Layer 17 of a small transformer language model trained on English Wikipedia (22 layers, counted from 0, width 96).
A neuron's activation on a vector x is SiLU(gate . x) times (in . x), where the dot is the dot product.
The model reads these tokens: " Bl" "ues" " (" "19" "52" ")" "\n" "-" " San" "ford" " Card" "inals" " (" "19" "53" "," " 1955" ")"

The vector x that enters this layer's MLP at each token. A number n stands for (n - 500) times 0.0057.
0 " Bl": 491 404 586 22 496 555 290 371 490 581 494 573 430 419 680 453 432 472 652 449 438 457 622 491 534 438 513 440 716 430 554 620 494 496 527 504 537 574 472 369 625 436 444 602 426 556 654 478 622 417 462 548 583 352 602 620 496 669 454 509 428 503 496 470 458 347 585 589 503 592 574 428 419 621 526 435 586 420 517 555 601 468 416 665 564 495 539 577 410 600 610 770 501 334 577 243
1 "ues": 640 521 487 300 464 560 507 601 496 519 452 353 514 526 513 474 491 361 521 542 524 567 460 491 514 490 505 476 431 443 398 523 471 449 480 350 636 479 536 475 370 564 635 644 533 493 488 565 373 498 516 461 470 579 541 787 368 459 585 388 534 455 530 489 405 640 553 597 545 622 641 592 469 575 640 472 522 530 568 521 538 512 426 512 715 446 513 631 270 653 455 580 524 426 601 410
2 " (": 504 602 474 253 482 565 454 510 486 497 482 540 551 543 448 500 574 492 542 356 376 570 593 431 638 458 496 495 629 685 454 458 389 502 589 403 566 526 602 533 525 395 622 661 528 594 425 498 553 441 618 510 497 410 218 757 392 431 461 520 599 556 484 361 458 408 477 566 384 546 520 564 553 537 560 309 408 582 465 645 622 342 429 488 523 592 495 480 549 389 429 531 504 461 555 563
3 "19": 532 552 545 513 462 488 483 495 596 386 653 475 574 676 441 470 357 425 514 350 488 362 638 372 423 532 504 326 668 533 503 637 381 457 509 445 479 512 469 542 701 299 697 488 357 508 398 491 470 531 334 502 452 481 313 695 555 628 288 672 566 610 411 369 508 503 531 384 540 685 680 629 415 572 789 500 617 531 490 465 486 531 375 517 477 416 278 420 575 479 280 600 534 368 667 527
4 "52": 553 368 581 597 456 589 301 553 346 300 563 519 665 638 586 600 415 623 411 472 453 505 560 618 494 531 622 645 440 515 623 498 424 398 542 438 491 471 651 502 676 423 762 616 365 486 413 594 625 570 438 508 320 503 347 717 418 608 304 546 474 503 539 153 459 563 514 512 589 634 484 589 375 500 583 579 582 555 589 563 531 624 483 609 521 691 510 537 639 520 317 403 555 384 659 469
5 ")": 657 379 468 522 490 801 402 461 347 608 432 401 566 648 625 484 408 550 381 563 441 477 517 471 698 619 600 624 523 497 552 519 504 444 674 572 512 525 581 634 475 524 625 557 675 496 569 476 468 597 447 439 503 650 480 754 477 541 400 433 481 531 514 530 531 528 474 560 453 492 445 645 383 435 617 536 566 500 529 590 533 387 467 493 547 537 502 448 434 436 356 657 422 427 444 358
6 "\n": 542 431 533 351 542 567 351 528 381 576 454 515 375 520 576 502 522 499 434 354 441 450 474 416 758 529 567 570 660 585 560 429 534 332 440 427 434 581 511 494 505 430 514 585 561 803 591 427 423 588 425 546 415 582 382 728 454 617 458 533 442 534 434 451 484 389 573 474 413 456 488 601 535 454 563 413 547 568 389 484 523 444 421 385 557 455 579 625 412 517 492 551 501 427 507 614
7 "-": 455 466 535 536 589 611 457 384 452 522 499 366 494 588 536 415 532 617 499 409 511 473 484 388 714 472 475 510 580 476 475 417 580 426 453 326 484 462 586 618 579 495 615 549 661 586 505 534 351 553 461 477 424 440 595 786 487 516 579 565 480 511 464 396 596 464 631 660 442 529 544 435 548 503 515 530 624 437 532 492 502 307 418 533 544 548 503 415 426 510 472 525 633 504 488 414
8 " San": 490 583 530 237 447 582 451 532 686 476 521 387 341 457 631 486 350 542 376 532 468 376 455 512 535 588 708 406 662 383 428 536 569 592 477 431 459 315 580 287 656 464 481 544 484 607 440 633 415 628 502 525 520 381 398 639 550 701 597 508 369 471 359 239 545 689 456 755 549 399 585 599 588 602 437 536 588 514 538 580 778 358 636 510 628 539 511 366 438 599 361 617 546 660 466 537
9 "ford": 577 570 511 375 656 599 454 397 383 425 448 404 481 592 589 314 556 426 432 826 498 557 578 503 556 627 576 337 465 359 468 521 621 504 578 406 407 510 497 426 646 435 627 574 274 548 475 536 422 568 490 445 384 533 536 781 523 575 558 523 583 635 542 472 460 554 547 538 525 442 528 548 554 393 437 612 619 460 550 545 607 552 621 559 571 573 621 486 461 610 427 500 436 510 492 493
10 " Card": 649 518 258 237 551 526 290 537 455 593 422 429 307 536 631 642 526 491 595 527 445 643 589 506 452 478 760 390 587 394 411 503 577 367 723 404 622 493 470 507 663 403 545 799 426 618 534 451 491 317 593 508 512 544 562 625 611 549 428 473 489 501 522 185 580 487 606 555 480 468 623 692 388 546 416 568 605 415 447 498 504 457 576 723 747 454 632 504 537 610 547 692 650 517 465 392
11 "inals": 519 443 503 425 584 613 444 600 301 602 405 544 373 595 478 593 524 519 544 877 351 437 454 504 537 640 578 482 568 392 477 545 583 468 628 404 596 493 607 446 527 597 547 633 453 515 415 431 451 350 528 451 420 586 398 775 486 500 567 521 615 521 586 398 516 518 547 586 456 577 636 646 458 427 541 617 508 533 637 501 538 625 451 665 551 495 507 494 336 484 493 605 537 409 507 435
12 " (": 440 481 323 187 468 544 568 449 443 606 490 505 456 597 399 447 597 399 483 485 293 543 568 470 605 395 537 386 599 615 549 372 491 458 640 420 597 470 653 584 637 464 743 588 545 595 504 558 604 410 635 537 477 389 161 618 407 503 512 520 645 474 477 210 500 482 582 447 371 456 548 625 524 469 616 275 373 627 531 701 742 323 441 442 564 628 632 358 549 402 467 545 414 447 465 430
13 "19": 327 569 472 511 477 482 628 357 602 539 611 441 628 541 446 438 344 290 599 299 367 362 520 404 472 466 523 313 654 516 430 694 365 439 562 465 568 533 410 529 724 367 753 470 417 446 434 329 331 609 380 475 467 469 406 612 658 634 371 642 652 598 407 340 550 629 660 467 481 594 729 676 388 523 756 532 663 558 492 534 435 619 423 446 429 366 342 372 528 575 366 704 528 338 552 377
14 "53": 455 377 506 553 481 671 368 527 398 294 597 514 611 662 552 575 383 681 433 553 440 501 601 589 486 531 552 659 463 469 570 539 418 331 543 497 493 492 655 444 688 395 829 600 400 554 401 525 623 595 462 477 283 453 341 653 550 582 267 510 540 527 595 83 420 572 509 590 613 593 507 642 352 533 483 580 588 595 623 495 576 703 461 693 588 612 525 539 610 512 366 408 537 299 712 464
15 ",": 500 466 374 522 447 590 519 311 550 379 476 542 564 649 566 423 486 474 448 608 428 579 579 495 661 493 589 561 415 580 602 515 484 410 590 475 470 431 418 580 687 517 754 550 404 613 486 518 436 500 743 553 471 281 323 740 471 572 375 472 382 619 450 236 467 635 560 446 559 536 517 619 304 489 577 548 501 512 537 408 481 382 383 487 400 511 494 403 621 408 522 398 398 551 437 451
16 " 1955": 518 411 465 547 442 612 262 428 455 297 539 532 603 642 447 496 413 680 404 525 421 528 533 604 576 530 685 587 509 550 539 564 333 296 580 541 508 560 502 449 652 412 890 528 333 545 439 524 549 618 429 437 325 392 428 669 656 691 453 523 542 523 570 213 386 574 417 613 602 675 470 699 400 478 479 598 605 633 581 509 588 693 424 611 647 532 567 568 629 560 387 484 605 307 568 467
17 ")": 623 381 432 489 515 813 288 439 432 561 431 453 504 611 603 472 407 579 334 660 448 471 497 436 717 634 616 595 483 466 461 447 584 429 648 498 544 481 604 572 591 594 649 550 612 514 600 524 436 605 407 447 461 618 473 718 547 563 401 449 438 561 556 428 512 451 488 582 425 536 451 715 401 370 656 556 603 536 649 546 572 452 483 456 532 540 489 415 412 405 403 644 426 429 412 409

Each question shows the input weights of one neuron of the MLP. A number n stands for (n - 500) times 0.0026.

n84 gate: 623 373 579 612 535 475 426 503 563 602 471 609 548 346 396 509 469 543 429 555 482 471 553 620 543 610 279 418 465 520 303 408 593 436 391 316 574 461 427 374 554 447 488 453 469 359 616 500 546 388 575 528 413 432 638 415 483 559 677 656 485 386 571 500 533 663 445 446 630 675 474 534 357 426 557 356 538 655 407 693 509 535 545 494 462 423 479 374 416 658 483 531 313 686 588 628
n84 in: 473 548 662 590 437 525 669 588 317 576 396 688 509 594 509 475 548 516 355 456 673 503 506 605 513 462 465 484 245 563 399 524 531 454 497 318 447 485 560 364 598 360 706 539 409 544 326 556 415 529 541 629 557 648 455 357 512 414 494 474 383 602 671 620 436 561 570 328 593 648 563 543 677 401 611 460 424 634 516 416 519 427 506 645 481 539 653 187 440 430 497 432 481 665 614 330
Its three highest activations, in order, are on tokens 0 " Bl", 10 " Card", 6 "\n"

n92 gate: 571 395 443 561 637 506 487 642 569 621 390 361 660 483 545 615 443 626 531 302 608 480 256 366 307 493 247 634 510 513 394 693 387 384 541 431 392 404 483 671 545 455 740 361 449 444 500 421 580 328 536 555 507 438 494 383 302 594 441 605 443 598 425 656 568 625 553 794 612 418 431 503 450 409 480 523 457 628 507 463 500 257 519 383 614 507 564 487 540 744 503 637 358 507 493 432
n92 in: 381 520 517 384 671 396 396 536 546 621 363 636 585 517 607 451 497 374 483 394 544 500 408 517 268 557 430 635 324 447 463 294 373 490 534 457 346 535 587 717 441 319 591 392 661 421 436 387 330 537 520 529 513 533 440 544 562 720 690 615 487 667 469 477 633 330 309 601 401 418 570 507 611 654 385 480 637 581 579 312 507 497 497 477 284 702 402 392 517 614 391 644 689 526 692 480
It fires most on token 13 "19"

n242 gate: 487 492 553 568 344 481 388 552 470 572 567 549 505 441 581 514 386 489 664 508 396 475 483 536 468 414 478 422 430 467 439 479 641 430 525 492 421 484 356 460 427 551 678 413 559 618 418 475 436 441 387 543 694 717 581 316 378 536 437 714 536 435 571 549 573 650 636 325 345 514 514 459 622 519 435 376 558 559 486 361 645 617 524 669 506 565 598 533 417 642 423 590 481 533 656 446
n242 in: 348 446 528 596 492 524 479 544 525 617 400 712 419 540 346 500 497 426 636 393 404 733 534 355 573 400 569 511 413 222 411 492 555 559 508 536 454 492 633 511 692 529 581 371 508 569 450 591 420 506 583 565 627 541 348 461 486 461 432 497 553 576 509 489 616 579 556 441 579 472 503 394 542 429 394 524 464 534 414 534 461 489 492 445 730 455 671 391 530 637 429 359 415 541 467 340
On which token does it fire most, and how strongly? 10 " Card", at about 0.45

n16 gate: 438 695 491 434 551 470 463 416 353 452 463 372 563 526 546 558 575 564 460 450 580 332 486 517 524 517 376 741 426 497 458 663 287 473 417 492 381 576 303 352 519 541 590 455 638 361 366 453 500 586 573 478 657 665 617 362 511 506 732 471 551 299 529 640 620 489 562 445 474 506 492 586 601 574 558 440 522 480 396 569 525 500 465 438 523 422 591 486 478 432 377 431 508 528 469 346
n16 in: 494 657 506 350 524 512 425 374 552 408 538 447 497 416 454 549 367 427 482 421 512 471 581 420 624 565 459 324 524 421 482 354 415 329 449 538 410 671 438 424 520 289 550 360 560 401 447 567 417 581 477 411 668 630 659 414 445 482 584 449 518 760 343 575 377 671 467 428 389 446 295 596 397 540 532 517 465 455 667 380 364 326 580 494 542 548 536 384 482 544 403 578 655 567 547 584
It fires most on token 11 "inals"

n81 gate: 519 396 377 581 527 386 566 488 498 670 512 478 434 559 452 569 562 552 434 475 632 547 338 390 508 594 550 646 485 618 520 458 455 510 459 537 346 519 590 495 449 435 370 486 368 456 355 483 575 444 480 447 572 371 458 465 332 434 446 591 392 498 459 430 404 434 577 515 569 444 562 483 507 573 541 384 709 648 556 437 527 403 551 560 648 492 397 495 500 417 539 454 564 284 505 429
n81 in: 450 386 439 609 597 439 429 523 505 440 408 474 436 548 386 551 597 695 500 495 763 518 550 466 626 549 448 576 600 549 573 578 565 530 460 516 405 445 432 583 536 309 471 391 457 510 408 495 367 474 453 581 500 441 396 521 401 495 590 603 513 531 431 457 415 330 618 604 457 484 508 554 419 503 480 434 547 587 527 561 466 448 444 542 674 369 463 633 628 731 624 387 492 359 524 589
It fires most on token 14 "53"

n143 gate: 359 736 592 324 601 530 397 578 542 528 509 587 476 463 532 491 491 630 540 473 735 406 398 482 551 624 305 666 322 539 394 526 355 465 481 587 539 389 485 516 301 485 466 500 561 554 445 614 451 497 452 319 497 384 480 393 444 537 396 448 543 449 544 660 509 435 360 683 450 373 554 282 573 554 479 488 530 509 362 413 399 744 268 555 328 484 463 419 430 393 615 560 542 440 494 387
n143 in: 721 795 517 567 309 577 414 480 439 490 648 653 686 389 503 600 553 490 426 539 603 546 477 583 614 533 401 593 288 539 438 503 510 437 730 617 529 592 365 588 574 522 493 650 538 403 437 484 585 530 445 551 638 137 519 434 391 533 474 606 596 667 302 394 433 433 444 401 446 329 650 642 464 648 545 570 526 411 646 564 454 461 535 638 590 319 473 426 660 411 659 494 562 503 533 445
It fires most on token 6 "\n"

n248 gate: 562 453 352 572 454 437 480 657 551 494 525 570 473 587 331 500 605 500 409 473 686 466 494 512 323 466 402 358 457 536 418 491 573 335 494 533 542 497 329 446 345 515 632 375 529 391 296 358 579 655 597 420 302 482 801 607 449 599 533 438 595 437 684 369 447 559 525 435 484 678 509 632 500 431 422 589 430 457 629 631 577 531 503 408 481 394 611 632 409 706 476 569 594 389 617 578
n248 in: 340 458 415 526 566 238 653 370 414 657 400 401 283 398 540 605 626 525 561 559 567 519 513 541 503 672 622 500 478 484 584 401 282 503 452 453 660 394 625 526 561 412 676 586 473 528 533 512 437 516 369 469 331 374 367 292 509 620 491 633 469 644 350 408 484 538 456 588 551 682 537 399 582 629 500 503 594 525 455 481 516 641 340 685 408 490 440 380 569 258 519 500 581 623 453 515
It fires most on token 16 " 1955"

n120 gate: 360 424 633 565 480 332 440 604 686 480 398 544 646 545 510 513 746 439 604 624 507 571 421 633 457 463 561 606 264 446 510 566 338 660 514 617 500 725 189 528 408 507 629 542 419 483 400 410 534 493 392 441 456 579 583 599 408 538 673 805 442 626 306 447 479 486 578 428 331 507 500 649 636 444 351 464 399 398 692 645 473 429 552 456 411 434 240 317 460 483 446 391 362 513 466 540
n120 in: 467 345 615 496 500 348 266 473 544 312 545 373 514 348 419 541 447 503 422 569 380 431 398 367 595 645 503 559 448 692 528 561 617 416 697 596 503 470 486 707 385 477 465 602 350 524 394 335 348 732 503 443 396 537 575 378 544 567 449 489 528 303 436 514 387 394 521 635 496 539 589 452 615 622 385 470 590 738 421 274 503 524 497 698 486 301 581 425 752 267 356 381 682 705 493 649
Its three highest activations, in order, are on tokens 12 " (", 1 "ues", 0 " Bl"

n214 gate: 723 500 618 511 631 413 775 538 581 424 469 483 426 472 564 483 540 490 275 572 574 435 391 521 540 438 514 441 336 544 321 432 339 487 658 609 642 696 517 479 322 443 528 474 576 439 388 568 349 483 569 413 548 500 595 680 167 479 514 503 653 642 493 641 511 619 524 423 665 584 630 510 690 439 453 322 283 177 464 500 507 621 523 348 416 535 521 524 428 704 599 334 486 510 483 648
n214 in: 463 320 536 590 673 349 473 584 552 333 426 629 479 518 322 448 318 514 471 545 615 542 647 415 559 440 376 464 407 622 306 385 268 677 611 584 531 449 539 318 376 415 465 674 673 500 416 381 331 654 717 294 595 576 447 592 503 514 593 475 372 573 356 620 536 478 705 486 532 381 479 472 415 493 531 335 553 528 467 468 705 613 599 419 625 641 664 278 303 348 559 441 678 253 422 445
It fires most on token 1 "ues"

n55 gate: 469 520 578 611 500 484 473 573 708 387 439 621 585 412 363 374 433 478 618 332 285 343 627 671 638 427 558 594 652 367 487 548 506 497 402 570 497 330 618 487 372 710 584 390 623 753 576 459 395 305 424 528 417 419 615 375 334 594 478 494 577 484 637 453 441 614 545 366 507 320 449 362 452 509 522 466 404 477 533 458 474 500 624 558 432 530 494 525 557 529 500 400 433 380 593 149
n55 in: 480 676 650 489 590 416 675 586 670 444 545 503 399 444 497 303 586 610 398 706 395 521 430 664 431 452 548 420 528 599 441 413 411 280 725 483 578 670 486 479 389 453 649 536 304 538 418 394 586 482 363 567 445 503 389 642 567 538 381 451 698 645 345 500 511 324 715 316 637 511 394 412 389 473 419 722 431 500 561 475 216 420 427 528 465 496 507 581 397 545 325 822 414 500 476 443
It fires most on token 13 "19"

n46 gate: 541 600 507 580 360 465 580 374 522 490 542 623 678 420 528 529 428 455 470 542 493 575 427 595 664 633 676 526 395 581 464 339 682 362 454 752 660 343 510 550 313 487 520 497 544 523 627 626 630 625 477 678 308 643 500 441 325 655 577 543 448 427 394 313 500 599 337 541 606 424 474 602 598 599 388 345 529 415 594 596 591 399 374 516 569 593 599 500 448 379 603 264 268 426 415 500
n46 in: 503 676 546 586 500 656 534 261 555 323 605 581 407 427 684 468 575 731 707 468 523 425 463 576 452 594 686 418 599 361 673 598 533 585 563 591 490 771 366 450 560 519 500 550 503 381 544 274 705 437 539 535 539 580 370 507 557 421 497 705 523 468 366 506 417 530 549 379 460 443 506 676 327 346 474 322 402 487 365 477 421 376 566 644 573 604 404 352 516 621 503 487 675 526 598 564
On which token does it fire most, and how strongly? 15 ",", at about 1.3

n127 gate: 454 491 667 272 466 418 637 680 561 500 511 569 489 486 407 525 492 363 735 464 523 665 429 525 591 514 413 670 574 481 366 568 486 557 474 645 569 543 402 526 582 551 553 516 573 336 401 494 522 435 659 473 399 473 593 551 508 367 525 543 455 459 468 486 297 392 455 375 517 480 467 335 551 544 569 484 660 477 468 420 489 556 505 323 534 402 528 605 528 520 664 349 622 475 269 497
n127 in: 537 437 598 518 648 600 580 243 587 497 435 500 491 596 517 564 520 556 359 509 632 453 479 447 661 453 777 464 518 456 559 525 506 440 614 515 431 406 618 467 503 460 470 478 375 762 382 666 506 536 520 431 647 451 600 586 371 381 587 467 613 575 404 414 470 758 485 503 452 572 509 454 656 376 595 506 300 467 436 680 589 580 483 703 563 506 569 497 429 429 532 581 459 488 675 451
It fires most on token 1 "ues"

n94 gate: 536 522 478 410 686 436 494 603 423 519 620 619 328 452 454 404 659 444 506 497 343 484 337 275 371 487 242 510 510 672 447 421 506 445 465 528 472 272 617 633 433 600 459 401 624 634 467 540 465 650 456 399 635 648 348 446 518 592 472 541 389 676 680 371 596 490 585 436 558 474 491 441 361 411 441 540 491 611 825 609 424 547 582 459 506 429 462 611 522 601 566 352 494 385 443 651
n94 in: 458 333 519 487 235 494 473 378 485 487 450 391 651 468 579 432 497 675 494 703 452 437 414 643 381 475 475 500 383 781 575 518 650 615 721 266 475 464 591 591 564 482 487 554 473 460 521 404 538 487 544 607 710 485 566 304 512 395 306 624 462 469 458 389 413 702 396 616 404 693 525 414 415 303 546 411 509 563 565 484 386 383 482 500 325 703 475 420 500 522 503 556 419 491 503 463
On which token does it fire most, and how strongly? 12 " (", at about 0.89

n5 gate: 558 646 587 653 650 575 638 517 490 336 647 536 389 183 555 503 430 702 707 586 605 596 249 517 507 593 490 497 675 553 433 428 298 731 375 550 549 429 677 582 380 600 386 478 490 500 551 467 450 544 301 519 533 461 532 497 464 689 487 341 322 471 469 493 531 412 487 746 626 609 480 484 437 399 591 451 693 409 345 480 443 523 506 593 544 493 659 657 623 453 579 350 394 612 426 445
n5 in: 804 437 576 444 675 677 400 497 540 424 565 629 393 370 633 426 434 667 700 588 591 527 298 448 655 544 483 344 559 405 312 465 500 599 350 381 665 698 648 659 620 609 421 321 358 483 389 598 682 636 401 433 503 463 555 503 463 569 550 444 514 470 605 480 409 339 565 623 332 504 657 490 345 500 520 597 603 552 564 402 379 352 467 703 275 570 531 379 459 455 476 493 395 476 514 721
On which token does it fire most, and how strongly? 8 " San", at about 0.53

n52 gate: 336 573 566 487 562 592 353 604 407 319 569 393 292 340 360 420 590 497 497 536 556 533 490 559 507 689 552 516 385 617 464 546 565 513 520 571 583 607 578 497 560 569 710 578 522 707 537 445 712 500 646 475 454 458 420 264 545 503 526 599 592 478 700 516 457 437 543 395 267 283 575 455 631 458 430 538 304 451 652 340 533 510 377 680 457 537 450 439 637 579 494 205 516 329 349 398
n52 in: 556 737 291 540 636 560 348 468 274 585 558 756 402 533 242 420 639 468 543 471 451 552 592 758 537 603 529 562 542 500 371 421 552 391 401 574 646 488 561 607 617 537 594 463 537 465 743 612 500 500 584 355 494 598 595 526 532 697 468 408 497 500 493 443 289 572 464 472 355 569 378 586 387 510 307 390 513 392 530 230 425 481 353 542 598 493 552 395 526 624 513 481 436 538 526 566
Its three highest activations, in order, are on tokens 16 " 1955", 14 "53", 12 " ("

n252 gate: 439 410 570 593 509 650 408 519 562 579 601 453 583 658 280 565 566 428 487 559 417 575 606 541 566 478 393 519 592 544 425 332 619 652 535 491 398 676 390 737 436 351 383 452 388 646 638 544 494 436 450 561 582 623 497 667 644 449 574 366 478 666 365 552 314 465 348 286 548 494 356 642 554 654 352 353 384 465 652 484 443 472 582 358 484 497 576 639 453 547 285 429 484 512 465 482
n252 in: 541 318 493 569 500 446 604 516 589 546 448 285 487 550 393 573 519 432 507 455 658 694 503 641 654 671 396 448 716 532 406 688 581 503 503 500 596 491 532 373 579 469 285 411 475 500 553 471 513 345 461 440 367 513 273 422 516 553 385 543 546 681 450 361 252 530 298 591 626 523 474 462 662 684 471 472 445 425 517 450 728 539 378 575 330 600 503 522 529 353 387 490 297 650 598 335
On which token does it fire most, and how strongly? 2 " (", at about 1

n231 gate: 600 471 728 404 494 295 527 500 633 598 676 292 521 558 448 432 365 541 570 621 704 450 545 516 540 447 588 538 506 419 578 210 591 627 506 531 666 509 538 338 506 567 506 557 669 500 590 612 481 462 541 576 585 500 542 563 402 513 595 560 399 623 397 460 660 634 377 305 618 695 382 374 437 417 522 326 547 456 432 487 434 500 500 381 380 561 484 599 538 308 603 500 453 716 424 485
n231 in: 459 413 301 627 533 666 497 557 506 521 524 756 577 382 556 485 718 403 357 370 435 545 617 684 586 379 564 298 626 584 500 574 343 477 380 367 437 529 366 591 426 547 546 474 471 470 378 530 439 365 675 447 376 366 641 454 378 586 455 398 524 470 422 435 469 494 494 547 447 308 578 643 509 560 571 666 555 420 431 627 494 360 638 409 512 503 580 467 561 631 340 434 470 656 531 441
Its three highest activations, in order, are on tokens 15 ",", 8 " San", 11 "inals"

n14 gate: 533 342 522 566 522 491 736 549 414 516 590 475 615 417 428 424 497 540 411 765 431 457 506 556 264 447 516 672 644 494 475 546 429 377 525 589 445 551 649 484 461 539 279 400 348 598 387 445 444 431 624 600 426 533 588 375 570 531 500 626 459 579 516 418 547 408 619 482 500 465 663 344 301 460 451 412 339 500 324 456 541 354 494 615 676 424 522 366 605 569 602 509 441 491 257 704
n14 in: 462 344 366 401 425 614 390 452 554 379 520 500 602 351 487 404 599 413 536 696 622 529 553 232 353 516 448 435 346 436 575 609 636 600 460 429 554 559 471 353 342 522 608 438 578 545 447 728 562 256 471 665 406 487 365 425 639 487 306 464 582 551 454 655 450 536 471 336 609 460 490 449 624 360 475 528 623 529 289 596 314 568 453 503 280 517 303 554 416 373 545 459 423 567 399 328
It fires most on token 8 " San"

n73 gate: 545 596 642 529 613 415 544 497 525 575 603 333 521 599 327 598 476 484 535 633 379 525 408 595 543 463 372 478 582 435 619 453 428 545 500 516 482 497 353 574 540 530 566 375 527 488 557 435 637 519 460 500 509 268 589 425 424 399 552 456 528 488 625 302 691 376 669 297 481 596 593 647 744 457 460 549 509 513 745 449 569 397 491 606 547 266 373 700 338 776 608 488 475 423 569 448
n73 in: 543 581 509 389 509 434 478 442 483 624 367 541 601 349 497 509 441 541 632 561 614 482 317 690 360 582 532 515 438 520 550 420 421 531 572 582 607 619 391 427 489 543 420 640 749 421 514 480 365 491 594 471 476 716 514 722 391 688 564 396 399 393 530 652 290 533 408 537 503 539 477 529 426 477 535 460 668 310 594 407 642 367 566 568 491 708 479 355 438 408 436 460 515 459 521 442
Its three highest activations, in order, are on tokens 1 "ues", 11 "inals", 0 " Bl"

n83 gate: 680 301 362 511 567 587 516 492 599 402 643 580 579 326 443 530 665 414 394 616 486 533 364 601 576 623 469 537 545 597 436 568 428 513 443 445 588 511 458 687 375 338 492 240 554 423 580 635 547 435 550 606 656 508 595 489 372 540 495 367 548 522 603 440 520 372 514 476 543 660 417 549 545 473 598 633 478 446 609 454 550 550 473 478 500 637 559 486 520 615 625 637 500 489 598 462
n83 in: 515 484 657 342 565 515 532 389 417 481 522 451 442 338 563 405 491 679 440 469 513 571 497 475 471 466 544 613 547 540 478 430 550 656 566 432 589 350 572 836 588 512 263 482 632 568 589 260 453 676 488 518 457 591 388 562 388 472 631 636 294 470 608 451 506 491 506 488 323 506 395 387 435 646 591 442 478 406 516 465 497 687 596 677 531 494 428 515 813 363 395 470 414 518 516 412
On which token does it fire most, and how strongly? 17 ")", at about 0.84

n88 gate: 472 389 462 518 575 732 511 605 477 607 506 656 635 477 274 497 503 315 383 480 485 480 407 457 636 426 569 465 619 418 491 385 523 503 247 648 337 392 577 403 506 381 638 500 528 418 500 500 386 497 469 634 509 623 546 532 472 483 657 393 612 506 594 573 474 485 604 444 450 538 415 736 526 537 441 441 443 604 662 477 345 471 569 640 607 465 332 469 591 514 568 413 469 472 460 416
n88 in: 433 358 476 423 488 639 506 659 476 369 358 593 382 497 409 485 367 488 386 419 558 286 568 561 532 518 264 552 366 407 488 650 509 520 435 626 405 611 533 282 559 625 521 276 465 587 454 494 479 454 656 591 261 459 583 579 568 460 556 445 588 426 478 409 448 602 315 600 559 383 455 503 433 497 411 441 452 381 553 626 539 552 550 397 460 590 525 577 461 360 797 536 452 476 640 432
It fires most on token 10 " Card"

n226 gate: 531 606 464 488 506 344 559 518 447 554 470 579 436 667 523 582 474 388 500 447 566 385 403 416 444 450 470 419 590 409 684 500 538 480 446 518 439 586 470 607 462 437 289 415 591 609 463 708 559 488 370 512 642 558 340 577 651 479 515 338 524 761 370 596 542 479 610 391 630 597 506 538 494 692 480 535 405 392 365 624 610 551 359 568 608 536 527 585 595 578 812 410 376 561 518 523
n226 in: 454 532 429 367 407 491 566 481 619 458 436 557 562 386 401 572 537 605 630 481 390 723 545 397 684 691 656 632 278 348 468 345 532 439 445 541 481 506 382 595 388 475 551 482 283 472 488 563 487 506 383 342 640 466 696 737 270 381 609 503 545 556 415 425 367 438 497 469 331 250 465 581 640 581 378 596 525 484 444 500 417 567 577 557 609 611 461 725 633 433 415 569 503 450 446 484
It fires most on token 13 "19"

n7 gate: 468 448 630 567 524 699 621 452 538 593 527 565 597 497 485 698 466 548 656 672 259 413 247 476 462 503 410 491 482 408 479 584 443 702 482 536 697 590 578 565 593 673 524 432 601 577 749 592 536 497 393 401 464 479 545 578 447 567 356 515 388 512 482 383 387 463 458 707 430 500 476 474 560 388 406 494 410 488 605 460 359 485 514 599 482 279 479 426 476 503 432 659 530 636 530 603
n7 in: 654 523 622 563 392 354 430 490 529 529 679 635 478 663 364 596 335 539 583 668 437 295 695 592 449 416 555 467 500 361 575 698 662 560 467 519 609 472 370 617 605 484 650 475 503 519 686 635 513 596 494 614 614 580 509 556 589 431 315 424 405 411 660 602 500 268 595 399 517 307 403 407 451 605 395 510 464 553 507 281 693 383 453 660 658 560 454 522 584 559 339 631 390 433 484 522
Its three highest activations, in order, are on tokens 17 ")", 5 ")", 0 " Bl"

n41 gate: 650 564 645 551 606 378 409 559 595 475 400 556 491 443 476 528 560 295 573 689 487 497 462 723 333 559 463 509 528 553 522 381 506 413 592 726 610 332 494 529 378 545 525 542 434 451 470 549 491 528 568 485 625 454 468 494 400 519 607 421 337 534 506 470 363 675 497 530 325 640 494 543 669 689 427 381 447 673 542 621 259 313 593 537 468 640 456 809 363 578 451 540 590 503 419 488
n41 in: 620 494 392 458 384 572 531 582 616 592 417 588 480 509 592 369 455 406 488 688 410 586 639 449 531 630 497 446 297 523 444 622 559 451 470 594 398 400 509 524 310 800 488 492 568 515 458 605 565 614 694 480 467 471 576 408 390 539 523 521 664 457 367 506 618 651 539 440 319 391 427 488 669 538 457 569 577 509 494 446 482 479 534 627 458 658 575 689 450 723 509 561 697 515 441 558
It fires most on token 1 "ues"

n39 gate: 615 400 626 524 492 482 562 479 560 535 710 450 547 386 601 521 421 537 421 511 557 455 462 629 548 378 540 562 205 563 434 572 418 526 300 648 591 513 665 555 570 500 543 510 375 511 614 416 489 403 415 471 596 471 754 612 492 481 464 575 516 477 560 363 565 592 415 495 549 576 368 474 391 604 456 526 423 473 541 492 417 364 431 410 516 505 497 547 548 433 497 417 619 421 609 578
n39 in: 486 667 465 442 612 553 468 460 477 419 532 744 640 474 400 449 399 663 512 486 576 543 625 442 452 569 319 500 642 486 454 484 489 406 544 446 334 367 543 630 453 450 382 495 561 469 587 526 440 605 585 514 454 489 348 566 539 448 430 462 405 528 362 553 669 424 558 533 617 658 466 520 342 390 475 531 491 555 589 409 713 824 406 500 517 485 326 404 554 589 571 371 372 441 497 475
It fires most on token 14 "53"

n198 gate: 516 476 659 507 598 497 503 314 731 412 443 427 398 459 422 794 522 483 329 523 408 611 305 398 588 460 520 629 568 390 386 494 470 506 609 467 516 561 319 472 431 529 150 302 542 347 647 450 359 422 443 385 436 228 633 483 402 456 773 531 483 533 428 379 462 500 331 474 432 517 537 434 426 421 444 376 520 727 407 462 524 517 597 510 466 558 619 401 533 500 397 493 447 781 463 493
n198 in: 443 585 559 440 510 375 503 466 418 267 486 342 649 511 480 388 576 731 306 490 602 566 599 312 566 186 420 441 297 479 580 461 559 417 479 541 636 550 476 429 439 517 486 510 600 633 691 363 365 402 466 551 676 510 792 563 375 447 514 286 382 459 334 541 669 525 542 712 602 557 466 418 618 561 669 291 376 636 393 528 677 521 560 566 521 677 542 476 704 389 579 469 658 500 455 527
It fires most on token 11 "inals"